Layer 6 of a small transformer language model trained on English Wikipedia (10 layers, counted from 0, width 128).
A neuron's activation on a vector x is GELU(weights . x + bias), where the dot is the dot product.

Input weights of the MLP neurons that the questions are about. A number n stands for (n - 500) times 0.0012.
n26 (bias -0.062): 610 354 512 517 680 617 660 518 649 422 589 503 586 381 413 488 442 427 405 467 503 472 491 657 515 531 522 528 541 365 409 429 503 476 682 542 601 488 299 246 541 606 554 643 534 347 429 739 445 446 550 445 457 614 434 443 438 375 387 339 488 525 448 412 482 408 500 429 293 531 476 619 424 683 513 632 411 438 491 644 573 442 478 612 670 321 580 435 561 558 318 519 557 605 399 362 537 462 548 719 529 594 479 559 711 469 537 494 540 321 422 472 569 473 355 618 324 479 533 587 412 438 339 488 550 458 679 566
n27 (bias -0.075): 604 411 494 484 447 321 529 448 405 479 616 439 503 512 447 452 412 422 531 500 375 401 514 409 323 512 724 425 566 506 436 592 537 491 538 568 480 570 351 454 509 607 327 406 567 562 245 549 579 600 497 407 462 528 625 503 541 500 346 650 538 369 477 506 607 542 645 485 384 515 531 506 408 625 316 523 665 452 663 540 602 639 544 461 461 503 480 531 607 607 556 420 398 591 416 534 524 467 473 611 629 583 467 386 517 476 471 629 435 408 644 337 405 517 658 428 474 611 683 472 521 258 616 314 691 435 523 454
n46 (bias -0.026): 510 591 469 560 558 517 557 576 544 586 505 497 395 351 481 406 577 550 427 470 474 418 418 575 414 492 511 469 411 612 367 336 370 464 579 431 619 650 534 416 521 531 587 450 542 670 424 529 512 497 537 628 461 451 353 617 548 524 591 561 413 516 558 454 630 523 527 418 471 532 691 350 404 469 428 371 564 483 487 411 473 396 394 480 362 406 484 545 552 570 304 561 675 600 555 544 602 448 485 697 445 665 518 463 447 471 418 433 466 648 407 247 465 526 557 417 461 582 524 547 484 574 541 559 611 384 546 431
n170 (bias -0.067): 497 506 655 595 468 500 619 443 437 565 353 448 506 428 549 500 505 549 655 673 451 581 441 514 556 463 485 632 512 557 489 506 517 545 495 469 547 569 318 474 611 289 309 497 532 553 417 563 413 435 494 715 506 438 658 492 491 415 535 425 439 376 483 506 349 392 409 543 491 552 577 553 732 500 430 356 543 505 744 558 491 317 500 517 567 350 362 511 422 648 547 506 452 604 511 433 500 568 452 643 666 752 566 610 645 432 454 344 390 494 576 396 383 517 319 593 582 393 484 579 509 400 413 483 366 455 450 446
n178 (bias -0.059): 590 494 548 573 553 526 634 460 433 393 531 426 438 540 534 575 515 546 375 428 595 485 530 403 404 420 444 281 595 380 414 387 647 376 538 334 437 491 687 698 387 515 367 512 590 669 372 580 506 461 659 651 537 512 521 548 306 327 352 611 709 351 385 364 482 443 645 413 654 350 536 560 442 470 481 478 555 537 228 509 602 650 390 432 416 525 457 515 593 485 379 701 569 521 552 409 574 351 483 690 471 479 663 246 536 573 621 486 422 579 497 543 550 503 558 543 524 570 525 447 528 531 467 497 825 479 500 494
n188 (bias -0.041): 512 444 594 503 603 514 559 646 298 568 515 560 413 401 681 605 630 276 627 619 380 677 544 523 425 485 512 605 386 354 497 604 610 506 641 526 425 662 560 413 546 298 585 506 391 442 512 428 545 532 445 530 605 558 550 663 457 585 607 506 491 563 572 399 563 480 368 518 357 488 569 506 695 538 485 411 413 445 578 613 512 476 506 356 587 434 515 422 531 559 468 515 419 456 647 567 539 406 567 614 398 538 454 491 500 181 289 522 485 461 518 290 549 515 512 671 533 673 584 605 463 410 348 279 415 397 535 347
n232 (bias -0.053): 562 419 393 606 611 529 664 437 446 500 643 515 558 337 347 639 403 573 351 468 573 552 317 546 562 431 697 415 176 687 506 407 620 512 511 556 421 412 427 555 451 422 604 679 409 592 488 524 494 485 730 436 576 595 610 462 722 491 590 518 280 445 521 534 434 477 398 470 419 629 456 641 491 574 376 386 508 371 382 472 584 440 601 474 373 522 518 547 400 614 596 620 413 411 564 533 500 477 590 393 557 536 535 564 550 649 637 423 469 491 371 464 649 470 339 455 569 343 399 606 652 395 432 575 509 485 320 530
n248 (bias -0.088): 397 587 580 568 462 325 512 488 599 858 396 406 544 403 611 549 533 466 512 567 531 528 430 476 667 481 624 331 510 581 433 422 556 546 544 448 494 487 611 469 331 450 476 592 446 767 576 400 527 469 620 350 419 353 322 637 328 401 513 643 554 378 402 522 360 621 506 481 553 366 515 479 642 503 404 503 409 410 610 428 552 456 414 500 327 583 678 557 518 649 503 475 616 503 553 390 558 337 622 439 654 586 569 308 336 593 525 494 307 537 662 632 394 426 454 457 568 506 472 533 442 446 470 405 453 678 289 565
n296 (bias -0.078): 422 570 725 459 478 550 674 574 638 382 413 357 407 417 566 578 430 475 461 644 648 587 301 541 521 494 516 345 417 491 537 589 561 470 547 563 533 475 647 382 557 549 397 503 444 522 303 485 628 515 484 587 407 388 500 461 569 610 500 349 391 624 631 589 334 503 459 600 442 443 426 416 503 385 345 425 471 429 605 417 624 552 258 411 410 511 571 506 549 644 399 437 580 312 460 485 583 726 339 449 515 695 310 525 542 503 391 522 566 638 456 578 525 613 628 320 374 476 371 638 611 441 657 640 322 612 403 518
n340 (bias -0.095): 472 487 525 503 484 361 388 526 535 550 422 464 666 374 683 459 472 503 606 434 597 490 484 663 528 316 582 600 607 513 407 516 506 183 610 456 516 526 510 461 691 651 494 626 435 411 704 542 421 618 664 636 526 506 475 554 628 589 716 440 464 344 405 580 419 453 474 366 500 602 534 302 449 589 384 491 333 227 370 557 440 548 411 578 604 533 562 463 412 503 475 282 334 580 471 465 521 525 362 459 552 567 375 448 638 583 748 258 428 548 434 331 550 551 663 426 590 433 588 429 430 295 667 465 631 519 557 545
n344 (bias -0.089): 513 401 288 476 474 540 659 506 468 606 442 464 370 455 490 478 469 610 444 625 400 675 409 485 656 564 428 497 387 458 590 572 497 639 509 412 462 510 542 452 533 231 412 316 500 375 369 577 369 484 774 636 432 339 535 566 628 510 401 450 650 328 406 560 513 484 507 380 503 598 571 616 627 595 411 445 560 470 377 464 503 468 454 519 842 459 561 668 509 490 509 467 569 452 468 639 622 313 572 585 555 363 335 474 597 388 633 582 448 679 294 510 292 331 465 627 513 627 433 626 474 296 491 548 644 449 465 674
n358 (bias -0.092): 753 511 408 640 654 655 443 568 543 461 377 319 359 482 518 560 425 738 542 468 652 311 377 314 454 745 537 395 515 276 487 385 489 447 408 440 486 482 606 478 688 618 595 572 631 618 413 251 493 606 463 525 533 549 347 623 397 474 522 711 580 333 507 348 370 503 515 445 421 471 576 416 372 521 319 500 405 376 692 463 507 374 526 451 560 510 273 288 667 536 486 739 691 709 457 617 577 449 664 468 647 472 712 504 437 504 241 477 595 357 452 475 740 397 425 603 683 312 618 370 633 397 500 543 401 574 384 546
n374 (bias -0.074): 622 500 460 439 510 487 597 632 426 540 595 463 568 520 675 675 439 466 480 533 541 449 513 694 464 432 479 514 528 449 506 484 540 480 676 639 585 483 401 578 434 621 473 726 503 510 628 473 580 390 363 442 449 401 503 447 342 538 524 358 500 517 456 462 247 281 528 439 301 431 572 533 463 331 611 643 494 462 391 581 538 611 507 484 665 550 412 722 503 577 653 469 371 543 358 603 484 497 475 394 978 363 683 445 516 611 295 420 483 218 610 646 770 650 446 450 466 510 445 474 424 460 536 343 418 300 520 420
n375 (bias -0.070): 615 526 477 702 483 650 326 565 432 491 566 576 398 444 560 672 537 520 411 360 683 503 698 566 475 520 403 339 419 425 515 272 311 657 379 519 589 632 530 454 600 497 321 597 503 613 471 493 435 600 523 625 782 481 693 554 533 276 523 404 401 697 467 513 513 377 597 408 392 543 409 277 523 490 580 394 384 618 523 567 652 529 607 425 471 503 651 702 602 572 519 483 345 494 471 439 509 366 485 631 615 490 642 401 621 530 398 354 450 331 533 579 493 355 396 471 419 445 509 447 453 485 589 513 487 465 730 229
n387 (bias -0.044): 351 372 449 386 397 459 576 512 552 436 265 713 404 441 628 593 381 469 554 533 291 423 419 450 563 558 663 589 541 386 463 616 641 687 465 662 375 413 531 371 353 506 455 576 398 513 476 617 445 394 562 460 642 482 430 422 622 359 497 380 553 420 274 598 558 533 374 605 567 431 453 599 509 533 547 586 391 460 562 619 478 546 437 405 632 441 645 515 491 546 329 522 440 458 697 455 660 281 597 557 354 670 328 581 500 431 568 724 475 646 466 553 434 524 561 546 479 557 589 634 424 511 389 515 587 591 482 636
n436 (bias -0.047): 546 468 428 514 653 494 413 447 403 650 402 538 488 488 420 463 483 409 560 677 306 527 408 553 591 529 767 335 539 420 601 565 491 339 578 396 571 461 560 612 476 362 601 576 384 488 543 394 489 373 643 515 527 529 633 615 464 530 539 359 578 441 467 503 400 548 301 553 515 431 554 428 628 569 274 529 550 557 595 443 488 506 413 542 454 405 600 256 419 655 477 470 618 480 527 538 609 466 593 468 547 544 636 369 509 434 554 489 384 462 512 488 594 360 614 547 635 260 631 340 494 535 353 581 536 546 244 543
n442 (bias -0.064): 693 338 473 440 458 404 548 674 479 757 577 570 556 510 454 391 388 451 406 395 465 560 357 716 314 406 606 437 331 528 481 567 500 732 431 527 625 595 511 545 461 431 558 709 412 404 304 563 263 425 458 668 458 739 569 317 624 482 407 663 486 493 539 525 618 372 504 461 451 560 352 493 466 510 471 494 454 329 769 622 727 622 730 400 609 420 458 537 382 628 487 347 649 442 416 387 351 378 416 367 635 555 644 704 442 614 606 354 500 507 443 458 461 493 562 583 434 257 475 338 604 529 483 668 588 397 456 435
n444 (bias -0.089): 428 549 579 456 686 447 537 546 522 384 326 407 366 550 691 485 582 655 206 479 605 506 476 524 596 525 522 565 637 522 618 470 442 467 485 391 614 419 406 388 446 605 370 444 497 402 500 360 477 433 324 596 624 439 512 569 532 538 567 600 440 410 516 573 346 255 598 534 333 550 509 626 549 461 620 403 422 494 544 428 487 688 547 649 422 551 438 643 553 629 515 431 512 552 274 436 331 288 540 412 368 787 700 431 491 554 444 483 494 614 450 351 582 375 537 500 644 509 508 429 573 395 452 494 626 631 579 393
n488 (bias -0.088): 191 398 549 631 572 419 538 630 602 500 489 440 447 553 382 376 523 500 640 575 320 440 393 658 353 588 371 666 591 507 264 459 767 521 400 566 647 646 386 684 446 644 410 638 343 389 425 550 240 701 561 475 574 631 344 514 629 670 540 424 464 397 464 580 496 514 518 621 644 719 408 363 451 590 478 303 553 353 369 360 318 609 475 598 524 416 475 500 260 398 558 450 553 420 320 448 493 453 395 441 570 556 452 539 733 641 329 346 436 668 489 486 565 615 448 598 384 413 612 490 323 532 714 483 604 497 500 573
n536 (bias -0.062): 673 657 438 509 466 632 533 576 579 386 473 586 427 483 393 455 437 493 558 266 444 543 700 610 369 418 597 523 361 543 641 449 382 406 484 471 526 619 457 427 507 293 410 528 567 439 426 467 425 867 366 302 513 435 526 590 668 352 490 658 607 400 320 558 595 353 429 413 586 450 376 503 493 526 584 432 574 454 560 326 681 559 409 747 561 506 282 475 537 589 677 497 509 455 424 636 540 500 365 332 581 445 589 570 702 547 410 407 567 484 406 444 392 314 611 546 467 669 494 390 561 548 745 568 570 331 594 545
n577 (bias -0.047): 479 412 602 416 452 575 422 500 447 578 503 475 592 424 411 592 479 468 369 537 563 383 540 578 359 513 519 408 594 566 374 549 456 481 390 522 237 443 455 547 516 425 525 551 347 404 393 664 738 385 388 513 459 515 500 546 767 358 555 503 727 544 220 698 446 469 529 478 683 725 442 466 631 305 416 446 742 453 405 590 510 582 433 360 565 575 522 524 583 500 536 481 623 348 332 577 529 554 532 522 614 516 664 335 475 536 494 555 375 259 542 611 536 456 547 637 422 621 629 623 494 431 457 656 404 373 494 432
n581 (bias -0.075): 512 588 344 584 416 480 455 494 536 544 451 301 233 378 438 515 474 631 450 705 442 466 581 529 340 439 475 607 657 454 579 615 579 380 307 467 355 577 355 310 447 539 395 480 478 497 429 518 390 635 472 500 592 655 494 574 699 357 625 247 636 540 546 450 473 571 241 398 360 410 441 476 581 461 587 448 417 361 503 554 491 533 599 626 625 399 540 432 526 594 494 709 582 410 558 629 542 601 625 515 590 452 488 534 458 456 626 528 481 551 677 521 503 449 479 569 470 743 414 335 581 634 452 476 534 482 419 479
n586 (bias -0.093): 593 327 544 568 538 542 264 466 619 650 517 565 541 569 583 483 503 658 437 517 387 583 426 520 434 572 455 565 775 298 478 536 190 544 542 480 427 362 497 541 325 493 282 510 469 632 450 538 461 376 458 356 572 463 530 427 469 510 647 543 559 225 421 577 432 662 391 386 575 458 586 450 375 285 416 402 545 576 641 646 624 606 350 520 550 572 469 484 448 357 572 469 449 433 452 406 716 549 424 611 523 655 652 348 799 644 486 525 580 673 761 349 426 554 547 382 537 470 673 393 518 610 487 378 292 692 370 446
n598 (bias -0.078): 512 466 485 450 318 567 381 589 555 539 457 614 522 549 428 431 567 441 431 479 565 385 317 491 730 368 459 596 430 651 434 438 598 850 389 554 422 577 497 451 440 543 530 617 478 566 602 377 471 591 503 509 361 503 406 347 478 434 330 557 594 485 463 611 558 676 418 658 396 469 527 344 606 376 667 464 503 403 488 360 341 549 541 405 518 410 441 503 523 552 456 456 423 388 472 355 423 450 652 609 716 427 645 342 497 399 693 424 416 375 716 463 582 406 473 765 644 615 483 447 525 483 494 524 584 449 611 452
n621 (bias -0.069): 540 612 642 503 347 653 587 854 453 543 478 421 519 503 589 365 452 506 561 396 597 478 439 308 561 459 446 629 442 393 579 549 350 503 557 534 503 528 602 636 551 509 703 536 452 561 598 547 764 407 462 424 377 494 364 451 442 709 610 482 481 532 560 649 396 351 574 319 472 375 506 414 491 491 593 542 359 474 443 477 464 440 695 533 515 491 638 518 550 703 391 343 559 537 320 448 727 434 430 389 530 565 376 411 537 506 379 451 341 381 513 320 294 562 463 460 531 506 497 482 461 650 439 733 577 485 528 339
n720 (bias -0.075): 344 596 543 563 520 554 275 533 414 521 500 517 490 517 480 487 468 450 503 441 483 524 399 334 623 540 452 272 411 513 568 619 620 513 589 376 503 352 561 456 606 753 556 522 362 442 361 537 592 415 595 443 537 634 641 412 248 473 383 621 690 345 598 507 380 451 654 429 440 425 552 380 457 661 582 467 469 373 225 500 503 500 578 670 454 451 510 561 560 577 465 534 540 507 309 526 429 252 693 588 621 371 532 250 448 575 571 625 619 327 466 540 777 559 566 556 434 720 500 303 713 512 291 398 490 585 621 539
n748 (bias -0.064): 500 616 554 703 497 503 782 620 532 553 578 510 627 461 385 453 605 451 475 386 607 484 452 423 446 503 437 451 333 328 521 600 426 300 482 513 563 680 303 500 752 387 570 364 536 556 421 428 503 615 358 419 614 595 618 399 523 391 224 418 464 572 520 463 328 437 437 300 506 649 522 393 503 405 463 436 457 431 487 467 510 756 421 481 519 557 558 519 653 755 556 430 533 570 559 475 584 306 515 573 528 433 400 543 446 540 392 252 533 474 635 591 583 407 609 564 371 612 479 525 487 726 589 410 516 634 627 724

Each question shows a token from some text and the vector x that enters the MLP there. A number n stands for (n - 500) times 0.012.

"ly": 656 504 613 364 423 278 422 567 530 423 563 467 481 431 382 320 240 404 480 461 604 686 673 542 528 504 433 582 600 459 307 710 445 430 339 579 452 412 482 351 568 356 611 444 464 552 492 477 231 328 443 488 491 593 474 617 529 584 559 412 467 596 627 577 468 329 447 665 421 618 564 606 646 563 657 592 713 718 401 680 465 466 521 543 423 560 400 384 437 491 557 577 178 498 558 455 313 697 647 633 545 448 535 558 465 446 515 427 475 477 413 699 498 491 526 465 401 557 203 520 406 514 476 446 519 607 659 631
Which three neurons fire most, strongest first? n581, n26, n170

" p": 519 553 678 445 486 412 337 342 414 254 503 555 515 493 488 384 515 484 457 654 545 513 674 380 479 511 500 596 565 755 391 760 259 441 285 393 405 561 589 557 529 518 506 443 562 488 654 406 416 463 473 392 541 529 560 741 486 524 486 465 413 673 469 345 660 397 487 541 386 671 664 638 538 569 416 703 774 405 491 695 684 411 643 557 494 574 381 482 348 426 394 550 277 531 519 607 228 455 450 432 287 609 567 495 393 516 428 355 452 480 343 528 484 477 602 482 529 490 329 538 514 508 688 424 501 511 612 541
The most active neuron and its activation: n444, at about 1.8

"ca": 468 730 444 403 392 549 391 567 416 451 478 549 617 735 544 382 567 465 709 849 392 433 629 194 403 498 513 492 565 565 436 719 408 485 481 565 463 446 641 561 455 499 473 534 483 538 541 515 513 282 525 381 389 440 621 622 471 477 491 541 456 448 523 471 378 415 477 446 499 435 710 467 481 600 527 518 696 728 436 628 402 507 448 532 493 670 479 281 240 500 360 455 276 546 417 440 371 632 578 642 359 413 538 601 347 574 458 416 587 487 464 635 361 656 458 417 653 409 323 628 454 493 649 374 623 434 506 637
Which neuron lights up most? n436

" mi": 601 450 460 492 453 420 432 556 392 452 622 644 580 569 567 545 389 635 427 633 646 620 548 473 425 556 501 513 469 630 312 635 304 465 212 572 569 460 606 321 390 470 368 405 519 496 499 516 259 343 510 543 403 485 430 660 416 475 553 529 455 513 487 417 603 504 607 421 445 546 718 649 411 471 495 806 671 782 392 616 639 308 429 500 473 828 591 577 382 395 394 507 372 521 421 487 462 725 577 611 367 374 370 583 383 523 386 440 493 505 350 561 444 551 545 463 517 479 149 617 471 629 686 418 492 579 464 589
Which two neurons fire most, strongest first? n344, n586

"s": 465 556 597 581 541 442 408 560 529 331 460 472 469 522 609 319 434 448 506 512 528 407 469 385 370 409 415 749 528 521 404 784 390 514 283 476 463 575 395 681 564 505 621 513 666 474 542 394 373 473 603 381 358 452 561 750 465 474 625 551 611 575 661 487 475 442 432 371 441 622 505 536 403 593 517 639 635 576 476 747 465 585 573 479 341 668 340 488 400 368 424 491 301 520 435 494 205 626 542 373 432 493 513 539 473 396 382 256 562 463 381 714 451 530 461 542 444 413 475 566 466 742 627 330 587 657 692 620
The most active neuron and its activation: n488, at about 2.4

"bo": 427 590 606 278 485 417 506 514 538 467 594 599 551 510 292 653 537 471 647 737 656 442 701 391 386 445 577 521 544 620 196 667 530 368 417 512 494 523 741 380 395 389 571 465 600 474 576 631 493 413 563 532 328 411 511 448 492 392 491 554 468 640 473 385 443 635 515 656 479 394 688 486 384 578 502 664 696 459 544 552 521 463 502 651 550 576 479 461 231 343 457 418 291 433 547 622 361 545 667 530 366 429 555 426 349 460 451 382 459 452 587 601 395 583 516 400 500 346 241 655 556 662 511 294 462 549 499 623
Which neuron lights up most? n248

" March": 535 545 474 536 525 541 472 539 506 374 542 662 470 610 513 355 394 435 605 684 470 405 768 404 528 356 415 553 502 556 156 617 471 431 572 659 417 523 624 469 423 498 476 527 480 454 610 522 447 356 448 577 482 608 418 683 626 420 424 362 417 430 544 420 546 469 576 535 473 718 501 662 491 503 521 495 782 719 432 661 358 521 535 560 581 546 565 241 346 322 352 469 400 540 504 544 396 658 656 567 556 475 413 521 428 571 459 350 512 330 431 585 501 487 548 500 309 263 232 717 483 594 673 451 502 595 530 436
The most active neuron and its activation: n488, at about 2.1

" Ra": 690 481 534 381 445 484 573 537 572 415 560 634 508 549 492 471 311 535 436 644 493 243 571 376 344 476 594 426 426 503 366 594 229 551 389 554 486 539 564 321 426 511 556 278 469 474 595 391 376 342 584 480 504 503 503 726 405 563 568 545 530 689 394 420 504 626 550 519 383 621 756 586 448 712 376 666 622 785 562 452 427 431 587 627 432 501 478 445 405 363 333 500 452 505 530 336 352 740 571 535 423 476 418 627 363 562 417 378 664 479 605 666 450 498 578 589 516 319 226 657 468 600 556 405 442 507 563 646
Which neuron lights up most? n26

" turn": 597 630 491 332 491 400 495 320 446 342 726 669 476 611 382 457 508 456 542 634 476 586 757 431 441 480 554 672 335 588 335 734 458 439 476 529 455 544 592 342 477 538 434 339 420 522 580 535 300 496 620 442 398 372 398 562 440 468 476 535 521 500 596 535 538 592 493 448 353 689 595 642 443 521 421 837 555 658 499 536 339 374 621 595 549 444 585 403 416 462 474 497 348 441 459 561 315 641 682 605 376 499 562 515 456 465 483 394 514 341 390 588 352 535 515 566 455 412 211 758 529 515 723 438 518 448 485 643
Which three neurons fire most, strongest first? n344, n26, n27

" University": 534 447 631 425 522 338 537 498 444 412 525 625 404 626 477 366 480 527 579 742 537 379 604 327 444 520 369 612 529 583 339 659 376 398 469 583 521 274 613 502 563 515 463 348 592 446 500 605 274 255 613 474 443 411 542 596 612 358 451 554 408 554 377 411 471 508 373 497 373 469 564 612 571 573 372 705 681 694 537 688 535 358 519 509 417 853 542 264 361 365 396 470 359 526 562 401 295 560 660 509 444 442 524 559 476 475 574 522 643 439 472 573 591 588 484 523 577 376 284 704 456 667 621 418 664 471 631 512
Which two neurons fire most, strongest first? n387, n26

" re": 600 566 603 330 450 377 372 573 504 307 640 597 444 469 354 346 359 476 585 585 587 437 725 389 416 556 452 534 401 538 356 636 339 554 445 436 466 512 504 426 553 600 472 454 458 531 533 577 299 481 636 377 479 489 533 845 430 576 361 471 434 528 403 280 382 446 374 566 423 761 727 557 549 619 538 702 673 747 486 598 483 484 629 588 509 577 516 641 345 527 499 466 384 525 459 549 530 625 607 474 286 481 507 664 494 483 440 308 551 510 341 538 430 536 568 532 456 462 147 579 322 560 710 448 482 467 623 492
Which neuron lights up most? n536

" 16": 624 532 520 409 512 520 462 391 503 327 631 795 400 604 511 406 496 469 703 755 494 502 698 409 641 416 421 539 447 615 386 666 489 449 363 492 478 432 707 336 504 401 384 400 456 595 507 364 408 308 493 568 440 507 452 679 618 442 525 458 517 542 492 425 485 358 554 448 466 537 652 461 415 556 558 699 674 921 438 605 518 423 575 609 360 673 552 329 464 441 517 545 331 564 633 362 333 552 562 529 410 435 524 507 231 593 457 272 510 456 491 541 528 453 583 569 593 368 243 569 439 444 771 352 558 522 483 479
Which neuron lights up most? n375

"ra": 628 576 594 458 441 491 444 593 483 343 551 572 527 536 546 538 428 615 501 563 470 363 708 387 249 324 505 613 314 687 487 716 311 483 545 466 447 625 615 380 492 540 561 452 447 620 521 405 436 423 414 414 387 493 521 699 323 592 495 660 452 582 459 471 507 501 583 452 407 532 682 617 519 634 467 690 581 690 473 501 521 349 538 581 320 540 416 415 334 475 372 510 297 419 505 438 449 679 649 577 510 451 481 607 270 562 428 336 617 436 438 673 393 468 544 504 482 348 130 677 556 505 651 431 511 594 572 605
Which two neurons fire most, strongest first? n536, n46

" in": 541 544 453 488 650 303 360 577 462 321 649 597 380 544 532 515 400 523 603 640 486 510 626 409 499 512 329 538 513 620 305 696 354 512 339 465 384 447 570 386 525 375 486 435 543 638 558 429 212 373 560 538 452 500 339 711 517 442 521 531 525 601 470 471 581 434 453 532 339 648 686 471 574 437 423 662 740 698 417 516 526 634 556 671 353 657 438 452 484 375 283 459 438 559 347 511 432 621 760 684 449 421 488 616 399 404 570 338 559 478 414 591 539 542 461 504 653 379 307 557 467 619 577 459 518 589 530 348
Which three neurons fire most, strongest first? n46, n581, n375

" P": 520 554 636 318 505 391 426 572 605 358 460 616 499 518 564 407 472 502 524 678 525 447 553 421 423 535 533 506 515 703 384 707 284 431 301 507 454 405 557 548 568 529 547 422 564 367 657 430 340 313 600 482 541 437 597 769 428 551 492 527 352 661 371 236 647 461 445 577 385 572 721 537 433 499 412 575 739 677 511 682 458 457 549 620 502 692 460 508 312 394 401 611 352 650 547 445 271 420 501 563 332 574 563 437 420 517 415 381 567 460 515 506 546 457 670 526 467 282 265 595 457 473 724 301 500 495 674 512
The most active neuron and its activation: n444, at about 1.6

"g": 593 779 477 475 605 557 495 498 579 395 565 471 444 598 382 419 268 567 568 636 380 405 556 309 474 537 555 447 542 616 343 630 479 451 495 547 420 520 753 562 514 481 510 501 523 599 663 510 339 325 467 445 264 458 527 635 387 405 617 578 576 568 595 438 487 479 474 453 604 491 744 436 628 479 507 525 766 620 448 578 375 507 331 654 420 574 580 386 254 451 387 398 568 428 527 476 230 549 642 517 211 459 537 545 407 480 511 553 552 507 519 562 450 431 388 459 653 243 244 663 394 693 616 323 583 532 545 499
Which two neurons fire most, strongest first? n436, n248

"'": 612 538 506 307 573 293 398 443 500 434 531 511 465 616 539 471 316 671 529 698 454 596 634 303 540 650 500 460 444 508 315 792 487 528 584 615 343 695 608 372 585 342 555 338 489 530 474 557 291 384 578 439 388 434 508 634 607 546 572 509 417 484 537 236 485 545 470 516 523 650 580 616 490 522 312 627 779 666 471 482 502 575 578 610 443 667 490 422 328 446 465 532 351 344 298 515 306 501 646 517 442 419 380 475 472 454 463 497 581 485 520 533 454 602 580 457 567 363 115 593 523 638 488 459 572 504 525 631
The most active neuron and its activation: n344, at about 3

" Her": 604 566 540 495 502 303 419 367 456 374 491 656 382 517 401 393 290 609 661 546 532 418 708 360 445 422 534 579 487 586 296 652 316 418 630 438 391 559 503 368 577 459 514 318 497 529 476 366 422 438 607 443 534 560 379 504 566 504 571 623 381 628 450 518 504 513 457 517 501 439 633 597 424 541 318 612 606 665 439 522 524 566 539 443 605 742 551 463 229 452 425 677 395 367 431 359 426 701 670 583 348 435 447 556 630 443 552 419 665 461 411 684 491 618 603 534 562 339 183 688 558 663 582 485 661 419 500 536
Which neuron lights up most? n232

"ut": 504 571 436 431 551 336 411 563 403 250 604 538 383 588 392 475 330 564 403 624 468 593 569 246 434 492 586 609 568 626 322 752 334 471 223 467 464 499 645 530 513 623 601 322 586 622 487 410 348 666 487 501 427 488 465 665 431 418 621 507 588 553 479 515 526 455 374 576 398 632 519 385 447 446 444 568 853 515 469 540 555 536 428 526 590 542 509 346 550 537 494 417 408 435 482 444 311 619 635 529 332 449 588 576 376 476 598 559 573 460 473 714 419 567 485 387 506 363 383 752 312 647 669 398 454 712 545 433
The most active neuron and its activation: n581, at about 1.2

" up": 576 485 444 491 523 343 495 422 525 375 509 597 641 612 506 520 375 460 600 618 496 547 431 292 550 477 461 627 632 574 217 640 405 590 305 421 402 376 577 358 570 464 487 456 538 593 582 503 445 289 597 489 543 579 399 694 455 529 587 556 482 584 569 442 561 489 474 499 434 680 495 615 534 427 537 667 678 617 327 505 463 403 585 568 339 693 543 380 410 312 413 673 229 350 444 575 327 644 572 579 289 552 528 403 492 500 527 388 649 530 166 584 472 580 464 577 577 535 200 442 551 689 613 394 583 574 394 587
Which two neurons fire most, strongest first? n232, n178

" to": 592 665 624 436 494 350 452 503 481 370 573 564 377 568 393 364 426 472 494 547 400 523 643 416 602 450 339 603 631 534 426 634 382 558 288 579 439 576 609 335 393 435 516 447 445 564 594 495 219 341 536 493 548 578 444 611 527 334 537 610 559 600 402 434 664 359 473 618 399 591 519 595 442 536 468 679 729 654 526 700 468 622 538 608 333 659 512 453 632 387 350 489 281 470 579 576 275 610 818 585 357 430 506 477 424 449 561 451 499 498 330 604 434 540 386 410 569 317 317 479 527 545 608 454 488 558 527 553
Which neuron lights up most? n387

" became": 609 516 655 407 531 190 417 484 434 360 545 590 546 621 542 346 427 614 641 550 472 516 507 417 509 562 363 678 625 511 362 650 404 493 412 472 441 407 547 428 547 426 541 255 498 737 448 644 324 378 773 448 349 430 369 748 507 502 490 653 471 518 503 346 616 423 449 491 508 678 692 586 422 462 457 704 586 642 432 706 540 387 600 535 423 548 491 381 551 468 430 613 297 367 379 522 375 580 641 494 334 502 604 327 371 516 584 350 620 439 444 601 454 495 636 500 515 319 356 547 465 561 537 526 541 423 528 618
Which neuron lights up most? n178

"um": 672 541 414 513 513 441 275 651 531 298 496 625 415 493 448 450 405 434 558 501 713 515 541 320 627 441 437 382 460 578 330 707 405 561 374 505 455 479 722 470 506 583 442 316 637 590 507 512 424 467 556 310 563 339 405 754 435 518 556 542 631 495 606 335 444 590 442 486 375 398 596 460 726 548 498 598 675 591 469 464 548 398 387 531 389 598 403 520 415 546 578 557 491 523 680 587 128 664 605 686 366 481 476 621 412 489 390 425 518 449 521 632 480 454 493 481 506 324 311 540 338 637 572 305 559 620 620 600
Which two neurons fire most, strongest first? n358, n248

" a": 554 571 549 507 433 394 294 492 474 345 512 438 536 517 426 405 416 483 631 583 373 575 662 494 483 426 455 645 512 529 222 709 269 626 384 495 363 523 412 584 515 433 519 387 550 619 482 384 377 303 645 537 389 568 413 553 685 415 500 586 379 602 589 326 637 469 589 597 531 650 637 590 478 460 481 699 497 559 418 538 461 412 581 634 355 680 397 464 363 520 451 573 276 391 552 606 389 596 743 501 243 516 398 569 344 469 456 375 487 599 438 674 463 501 544 494 607 519 294 548 519 731 437 491 677 521 547 475
The most active neuron and its activation: n581, at about 0.7

"na": 531 567 589 388 570 448 463 509 375 524 577 633 434 529 483 518 439 462 681 726 279 418 633 410 498 511 543 387 545 521 314 803 429 596 353 497 457 541 696 562 448 472 499 480 485 469 527 575 347 259 516 531 342 465 437 576 475 552 560 550 557 445 523 486 527 536 499 533 457 508 504 611 533 497 546 576 663 806 537 578 523 425 512 676 416 780 628 326 257 471 320 442 293 442 489 397 249 665 670 500 416 393 416 522 297 585 498 464 642 429 434 529 419 491 635 445 643 273 252 682 381 666 535 329 407 565 628 528
Which two neurons fire most, strongest first? n436, n387

"ab": 615 557 514 442 498 507 408 651 502 166 505 559 519 513 431 496 489 602 552 570 533 417 733 425 422 385 504 497 402 670 405 576 256 610 487 545 497 551 641 497 478 442 559 509 561 438 568 507 455 469 456 393 475 515 471 724 351 512 505 660 529 618 363 299 623 395 287 455 307 470 894 549 476 604 427 674 679 719 376 575 405 331 430 625 503 620 516 422 440 496 394 499 355 464 441 477 410 525 646 585 464 658 606 444 517 560 358 316 502 418 348 539 469 546 554 481 474 324 271 508 458 645 693 485 560 494 639 583
Which neuron lights up most? n536

" con": 528 567 614 425 515 349 228 462 363 361 575 696 382 600 496 438 477 512 441 706 524 568 768 339 412 468 505 540 568 606 456 683 350 520 371 435 515 606 494 466 428 364 572 406 462 654 640 491 357 420 560 503 419 590 562 806 400 359 416 469 470 592 502 285 599 427 427 573 378 747 749 617 405 521 522 602 684 662 503 611 551 434 683 541 401 538 494 548 428 493 226 475 387 585 518 513 509 528 560 470 389 419 464 603 385 481 408 344 579 484 313 611 521 511 502 447 442 446 314 551 460 623 625 520 438 432 691 450
Which neuron lights up most? n375